Layer 6 of a small transformer language model trained on English Wikipedia (10 layers, counted from 0, width 128).
Take only the direct path to the model's output, skipping the later layers: a vector added to the residual stream pushes a token's score in proportion to its dot product with that token's output vector.

Output vectors of the tokens that the questions are about. A number n stands for (n - 500) times 0.0057.
"ult": 484 596 561 479 421 464 505 557 513 575 538 558 631 553 477 562 403 535 562 562 459 507 484 492 477 511 521 554 488 508 511 484 442 461 461 533 526 534 506 629 553 631 418 380 495 462 469 466 505 439 560 556 401 476 439 570 505 492 522 492 562 444 615 469 465 546 421 625 424 441 553 462 452 531 506 458 515 426 501 570 502 445 526 449 592 526 463 461 375 567 466 564 628 501 520 545 449 530 554 566 502 413 398 460 465 541 410 469 526 444 456 478 505 505 460 507 530 537 439 428 499 502 470 526 390 432 426 616
" (": 512 442 528 472 493 441 515 531 477 535 509 482 412 511 547 502 525 508 488 547 505 470 512 525 514 506 419 471 489 534 419 470 493 517 464 544 503 475 484 482 556 561 498 452 501 544 489 533 504 510 509 510 427 489 524 456 555 530 514 585 497 482 446 482 483 535 409 472 473 496 450 514 519 497 497 478 534 513 424 502 473 479 385 524 508 466 531 484 517 500 569 546 489 515 564 486 570 502 479 506 494 514 569 491 558 458 525 534 495 532 468 492 494 521 453 537 519 489 500 481 472 491 526 522 502 484 561 502
"rate": 579 538 430 530 531 513 567 549 516 487 457 623 520 414 433 443 489 560 589 343 458 449 572 405 489 562 580 508 568 540 457 477 500 455 574 542 393 438 405 492 624 537 447 483 444 478 398 428 563 569 496 506 492 482 520 606 492 506 571 404 607 610 572 508 564 388 450 447 401 547 446 405 531 528 405 443 509 495 629 547 491 462 499 470 537 531 375 601 454 657 431 536 606 532 442 506 585 493 460 525 539 606 513 513 498 480 506 408 609 461 408 531 520 389 586 531 570 522 345 376 507 514 428 459 431 497 510 508
" cl": 502 507 442 440 537 511 453 392 551 448 519 511 530 516 453 511 502 507 519 427 504 533 520 558 478 524 452 550 527 535 422 575 508 508 473 550 485 496 480 500 485 507 459 512 454 534 467 476 493 516 505 459 490 511 542 523 506 542 496 511 546 488 466 455 503 482 544 480 480 473 489 518 517 479 529 392 507 488 505 514 486 485 526 470 493 566 480 487 516 463 522 498 546 532 502 517 464 468 487 520 540 503 475 478 490 482 451 525 530 511 521 455 501 552 485 470 487 538 501 509 530 505 508 526 531 507 513 549
"ular": 543 591 553 463 524 445 481 519 603 444 453 578 551 479 418 469 483 646 604 524 487 384 401 548 495 537 489 509 498 420 588 476 570 563 607 582 463 482 391 603 590 489 397 492 487 449 406 486 457 402 545 596 455 530 396 555 405 489 491 435 547 485 523 468 506 513 494 544 480 504 453 546 480 414 544 419 557 502 576 457 560 473 498 489 533 595 479 482 388 679 462 554 538 415 432 530 363 441 483 622 572 478 399 496 476 476 474 451 611 409 535 514 490 496 521 531 488 542 528 464 508 505 451 500 479 508 543 508
"ia": 514 540 542 505 589 464 471 502 462 441 502 507 452 463 484 540 460 555 598 543 560 490 479 496 508 512 481 561 530 428 477 491 545 467 514 539 492 424 540 646 536 511 455 525 491 557 417 497 506 468 434 534 536 536 473 530 480 555 526 464 539 562 402 403 485 542 510 484 518 623 491 461 509 494 526 512 521 434 488 509 526 502 467 425 450 473 513 524 491 517 468 460 531 455 448 412 482 424 461 578 475 428 464 517 533 555 508 448 550 474 491 560 484 584 505 567 529 456 435 491 566 503 480 415 458 496 500 565
"age": 458 467 507 614 467 492 519 530 445 516 429 421 475 504 458 465 461 574 613 547 510 545 462 416 500 583 645 431 632 551 543 569 461 485 464 487 444 517 469 515 471 512 583 483 427 510 409 610 544 500 408 412 506 491 541 547 553 279 496 507 514 478 465 466 483 444 345 486 434 509 640 590 551 441 453 392 560 511 504 577 475 414 458 566 516 502 563 492 473 565 536 498 552 453 463 536 520 473 524 596 533 556 368 464 564 576 496 481 522 485 511 449 522 567 504 532 427 439 498 490 619 507 415 575 504 474 438 488
" of": 476 503 553 402 554 487 569 427 486 518 452 470 427 527 495 500 529 501 591 481 545 471 535 475 489 508 496 409 545 625 560 553 559 507 469 497 512 568 481 483 512 459 467 355 508 526 492 485 454 463 493 522 553 441 538 581 448 495 493 488 488 574 403 466 475 432 487 498 488 469 478 454 534 519 466 430 565 482 513 456 485 529 518 545 493 497 559 459 522 500 514 503 516 543 538 550 443 539 537 489 499 420 552 445 553 474 518 541 500 456 529 533 469 506 470 536 482 561 514 518 482 489 501 483 564 436 539 467
"fin": 603 577 536 535 530 529 511 565 603 516 545 476 493 573 457 467 456 520 530 524 482 405 435 475 501 583 464 545 593 534 458 459 523 551 484 484 465 462 477 443 503 430 402 568 547 479 425 519 554 554 480 389 509 473 442 548 482 611 559 524 518 460 532 488 496 419 455 579 501 415 444 535 461 543 458 474 435 479 580 571 507 509 595 483 626 592 503 537 472 490 458 477 500 545 455 536 446 522 457 530 514 522 464 487 487 511 451 444 431 432 508 487 532 487 493 516 567 478 443 488 478 510 429 443 491 414 491 554
"i": 660 870 370 421 643 269 512 415 718 518 399 674 474 539 203 736 456 896 528 523 174 209 405 271 447 459 750 558 851 291 606 622 651 459 198 707 497 507 706 818 611 363 155 734 412 412 110 339 782 236 335 179 297 626 512 904 435 216 775 102 800 428 451 626 729 540 500 785 206 528 589 668 308 433 492 461 349 523 711 848 631 453 976 361 683 599 128 506 382 979 141 80 815 400 328 854 660 269 589 651 762 704 207 52 406 500 154 490 599 673 397 402 643 666 826 316 604 282 229 422 595 632 127 142 265 471 720 713
"unt": 447 538 510 581 520 468 494 499 495 527 568 550 580 504 525 530 423 552 445 559 387 462 500 532 502 525 504 431 539 538 545 435 457 422 615 635 475 518 501 481 507 402 464 461 400 505 403 399 548 466 497 517 477 613 526 522 568 458 590 575 496 532 514 455 410 464 488 498 454 595 514 557 517 538 459 447 460 448 438 532 548 429 576 534 535 514 516 548 451 606 478 473 609 453 483 504 497 481 538 547 491 485 451 489 485 564 496 460 584 475 512 480 534 446 523 373 509 435 427 519 547 515 429 558 408 498 488 467
" album": 506 589 549 578 546 474 400 612 531 477 498 641 424 562 414 506 533 481 586 436 451 463 502 507 464 497 504 493 582 496 443 566 462 450 449 497 535 558 490 509 437 396 470 533 433 510 411 518 522 420 552 498 437 598 588 588 437 538 549 471 520 488 483 432 451 567 477 545 364 538 532 553 520 434 500 442 502 605 571 557 553 430 666 447 447 530 393 454 503 489 506 524 587 495 441 622 600 410 536 529 525 478 456 391 528 472 452 513 457 591 537 439 516 570 532 371 503 420 504 527 448 506 417 419 528 384 540 562

Each question shows what one neuron of this layer's MLP adds at an activation of 1. A number n stands for (n - 500) times 0.00081.

n279: 623 478 474 408 508 719 528 531 552 466 454 536 481 593 476 500 533 698 475 382 314 620 540 449 476 733 574 558 647 500 492 450 620 497 654 530 449 408 541 418 500 531 423 419 530 260 506 471 527 356 503 660 548 476 422 393 327 634 541 440 595 560 653 408 429 340 503 417 523 477 455 664 406 701 371 625 440 511 448 463 506 560 451 480 693 485 436 483 388 494 539 243 582 489 588 386 578 601 402 434 457 536 555 633 573 483 368 563 495 577 568 568 544 516 475 308 321 449 583 455 514 359 633 452 520 533 494 404
Pushed up most: "rate"

n113: 660 594 523 393 309 509 547 579 585 427 522 503 530 300 486 302 435 561 429 510 597 529 412 476 470 611 302 531 337 550 513 466 528 462 589 510 516 611 298 340 490 297 571 418 506 520 529 297 454 453 440 695 471 367 490 506 557 343 616 613 591 484 660 467 479 723 387 584 632 645 588 252 203 557 594 519 439 359 477 484 560 583 591 462 604 464 391 510 413 513 368 412 506 535 542 569 419 529 518 460 658 431 593 387 359 402 352 407 411 232 456 594 757 545 425 497 475 506 349 681 434 680 596 488 571 405 584 480
Pushed up most: "ult"

n399: 633 471 274 356 540 602 484 645 585 503 359 624 319 455 525 645 387 560 402 580 572 692 395 624 504 490 510 667 351 555 517 199 408 317 637 314 537 493 497 452 570 576 648 544 400 559 406 538 389 409 484 717 626 404 320 593 370 487 521 595 562 413 310 421 407 406 460 279 517 598 418 522 559 359 297 467 419 238 381 586 543 381 473 653 474 462 308 433 580 493 471 477 550 484 469 294 524 260 722 373 466 441 617 643 418 336 428 477 532 386 367 448 664 456 416 605 536 534 608 480 586 590 481 516 507 558 634 521
Pushed up most: "ia"

n423: 397 547 386 534 475 544 459 531 634 585 622 335 482 294 547 424 402 634 484 633 412 355 315 267 326 562 494 569 414 460 595 653 447 516 485 486 655 611 453 294 681 408 590 615 703 437 407 461 513 512 472 369 744 515 675 424 647 580 371 477 522 404 604 597 405 488 414 460 400 629 462 591 622 277 364 455 379 564 624 497 449 567 477 430 454 510 379 487 479 538 553 563 338 453 443 500 507 422 420 392 342 362 543 394 559 382 583 531 589 423 338 500 525 720 658 541 358 677 687 462 673 655 581 545 519 405 413 402
Pushed up most: "age"

n144: 485 562 562 394 614 588 566 509 432 666 554 509 473 500 453 684 521 563 506 579 634 593 251 382 248 435 399 624 543 565 462 357 432 509 521 561 446 603 389 460 332 538 411 494 561 600 592 812 414 268 403 497 525 418 542 503 364 421 296 610 391 494 448 527 512 494 423 401 497 426 302 708 540 425 638 449 339 433 406 535 500 540 552 497 403 388 506 478 597 594 615 747 440 522 491 491 642 526 485 605 747 802 565 335 422 399 510 426 442 459 367 626 457 635 636 553 457 474 570 509 550 537 730 554 660 546 568 539
Pushed up most: " ("

n461: 376 468 534 710 487 363 600 506 483 601 731 359 441 664 587 500 364 523 666 418 455 483 229 372 395 487 662 513 514 404 510 291 429 564 365 423 441 510 532 414 615 406 404 656 649 662 609 493 589 551 591 459 480 555 604 627 313 557 357 393 494 586 336 344 446 609 494 430 673 325 289 394 397 613 397 368 563 519 513 555 533 405 467 693 484 629 474 467 604 545 613 578 605 455 611 555 473 460 541 532 337 448 503 473 588 450 564 398 380 385 474 418 313 621 749 471 510 434 434 630 792 622 556 516 699 626 571 537
Which two tokens does it push up most, strongest first? "fin", "age"

n424: 417 485 474 602 394 267 475 438 420 627 399 632 628 651 620 558 488 513 472 475 368 487 356 485 627 622 457 512 477 613 475 605 528 327 512 315 566 335 668 366 513 350 358 464 258 592 617 558 696 570 590 638 547 480 551 441 541 421 510 529 556 525 530 524 400 527 389 500 341 421 438 485 558 457 707 626 726 515 497 590 638 434 353 387 575 409 500 337 740 614 503 605 588 485 418 325 542 459 521 628 544 636 589 274 358 394 639 579 670 506 644 497 553 497 405 528 399 509 662 441 512 380 379 664 624 437 463 374
Pushed up most: "age"

n434: 549 591 461 607 513 640 626 538 415 652 381 431 625 376 408 623 469 503 487 624 349 487 726 466 591 381 599 632 640 625 311 560 299 585 293 486 561 594 453 602 650 631 455 527 543 567 429 474 600 556 275 414 548 604 765 427 542 488 497 647 566 555 454 637 435 481 413 416 354 358 621 515 500 478 568 323 510 528 280 398 375 747 350 407 525 384 538 449 391 371 550 532 494 570 506 597 595 484 590 550 380 519 528 276 641 438 600 319 361 404 640 521 590 552 363 491 273 510 477 328 490 504 639 527 620 506 487 523
Pushed up most: "age"

n340: 552 503 606 478 633 442 417 641 360 519 458 411 478 322 576 782 375 474 253 516 369 546 599 497 465 687 418 522 564 541 481 465 433 513 579 458 649 408 456 487 506 503 741 506 422 571 415 300 547 484 586 618 358 389 711 681 555 394 389 497 484 513 450 454 488 434 579 393 441 366 542 534 452 695 457 744 411 450 556 523 416 597 592 688 397 755 522 575 259 497 548 439 364 478 530 535 609 220 466 522 457 306 418 470 520 670 570 412 431 263 597 455 551 525 497 526 519 572 634 448 628 537 445 589 569 712 291 637
Pushed up most: "unt"

n400: 429 599 390 555 483 709 446 503 450 466 497 418 329 531 638 599 472 269 590 405 500 497 559 566 270 482 520 381 401 494 592 375 284 446 519 438 442 622 494 503 494 592 430 602 639 451 587 331 524 427 509 417 707 655 429 422 610 589 662 441 571 602 508 434 558 511 435 506 603 675 506 607 486 357 529 654 475 544 598 362 540 528 656 497 486 491 661 575 570 460 511 534 494 574 476 474 417 482 528 523 553 330 520 388 491 669 319 537 578 503 598 602 694 371 461 645 556 494 547 644 431 522 358 445 523 250 562 455
Pushed up most: " album"

n422: 545 491 393 640 547 456 534 250 558 519 541 705 512 369 736 480 546 494 457 380 369 420 694 467 579 363 580 559 338 426 462 491 544 606 355 456 629 697 568 460 354 399 653 602 503 414 634 412 355 568 625 661 579 400 416 588 468 518 385 400 544 408 524 349 540 731 414 556 417 458 600 449 460 459 638 405 527 506 523 550 541 430 642 544 400 575 478 579 268 509 379 672 282 456 562 435 597 580 515 491 599 372 503 345 425 448 531 429 656 640 424 541 191 722 432 378 405 497 618 557 650 504 449 672 468 457 481 591
Pushed down most: "fin"

n131: 504 380 580 539 730 382 518 313 306 588 672 485 383 285 350 431 432 630 464 559 438 481 348 550 469 569 359 631 562 362 530 234 657 533 462 528 359 406 623 554 322 559 478 652 486 675 608 725 430 271 298 710 552 758 496 396 560 607 674 458 441 522 611 440 543 670 569 442 315 523 452 366 712 577 274 586 319 439 245 230 489 446 375 452 646 427 511 548 459 588 467 595 556 419 476 522 470 466 471 486 346 445 315 442 458 832 484 569 446 258 437 514 538 306 453 617 536 665 477 511 673 619 517 376 526 250 555 665
Which two tokens does it push up most, strongest first? "ia", "unt"

n224: 618 696 545 575 538 575 520 727 369 710 406 554 470 346 494 497 528 523 568 581 380 635 636 351 607 572 593 534 488 526 439 471 406 254 514 400 709 252 599 539 468 540 462 486 399 457 430 607 512 758 586 472 483 487 485 700 418 371 639 538 443 360 525 411 506 409 373 390 556 579 362 564 403 552 409 547 546 603 574 462 442 506 544 375 433 392 534 389 440 480 446 443 523 463 394 623 426 695 551 605 521 620 543 542 419 584 519 441 438 669 546 624 503 384 469 437 486 564 494 413 609 370 530 575 532 419 617 494
Pushed down most: " cl"

n174: 514 634 710 503 625 575 348 396 536 381 427 523 592 325 478 512 613 649 452 599 526 529 479 583 323 404 486 448 689 460 593 417 621 503 536 469 285 368 483 692 591 497 397 375 551 454 535 545 567 722 462 601 614 438 539 558 518 486 479 467 454 529 517 400 638 520 467 548 547 524 413 489 534 503 651 562 398 430 485 596 485 477 467 605 601 512 491 348 638 592 391 575 339 434 621 394 402 455 675 392 136 543 506 534 482 578 623 563 545 477 410 330 529 411 372 463 591 423 553 375 439 275 450 375 462 480 489 425
Pushed down most: " album"

n236: 535 631 490 529 520 417 493 576 544 447 580 516 516 606 606 548 294 490 542 553 372 588 418 452 726 435 413 611 462 461 367 415 484 598 447 353 553 342 721 468 603 563 805 449 523 591 396 551 330 314 477 449 553 491 320 656 580 526 205 721 237 453 358 462 609 458 373 802 490 453 408 307 444 424 459 393 553 737 411 487 360 584 473 606 343 548 552 634 606 293 375 345 640 586 422 575 480 605 548 500 476 484 559 444 455 606 504 588 623 627 556 586 582 487 448 401 425 520 554 497 513 402 550 268 621 365 666 503
Pushed down most: "rate"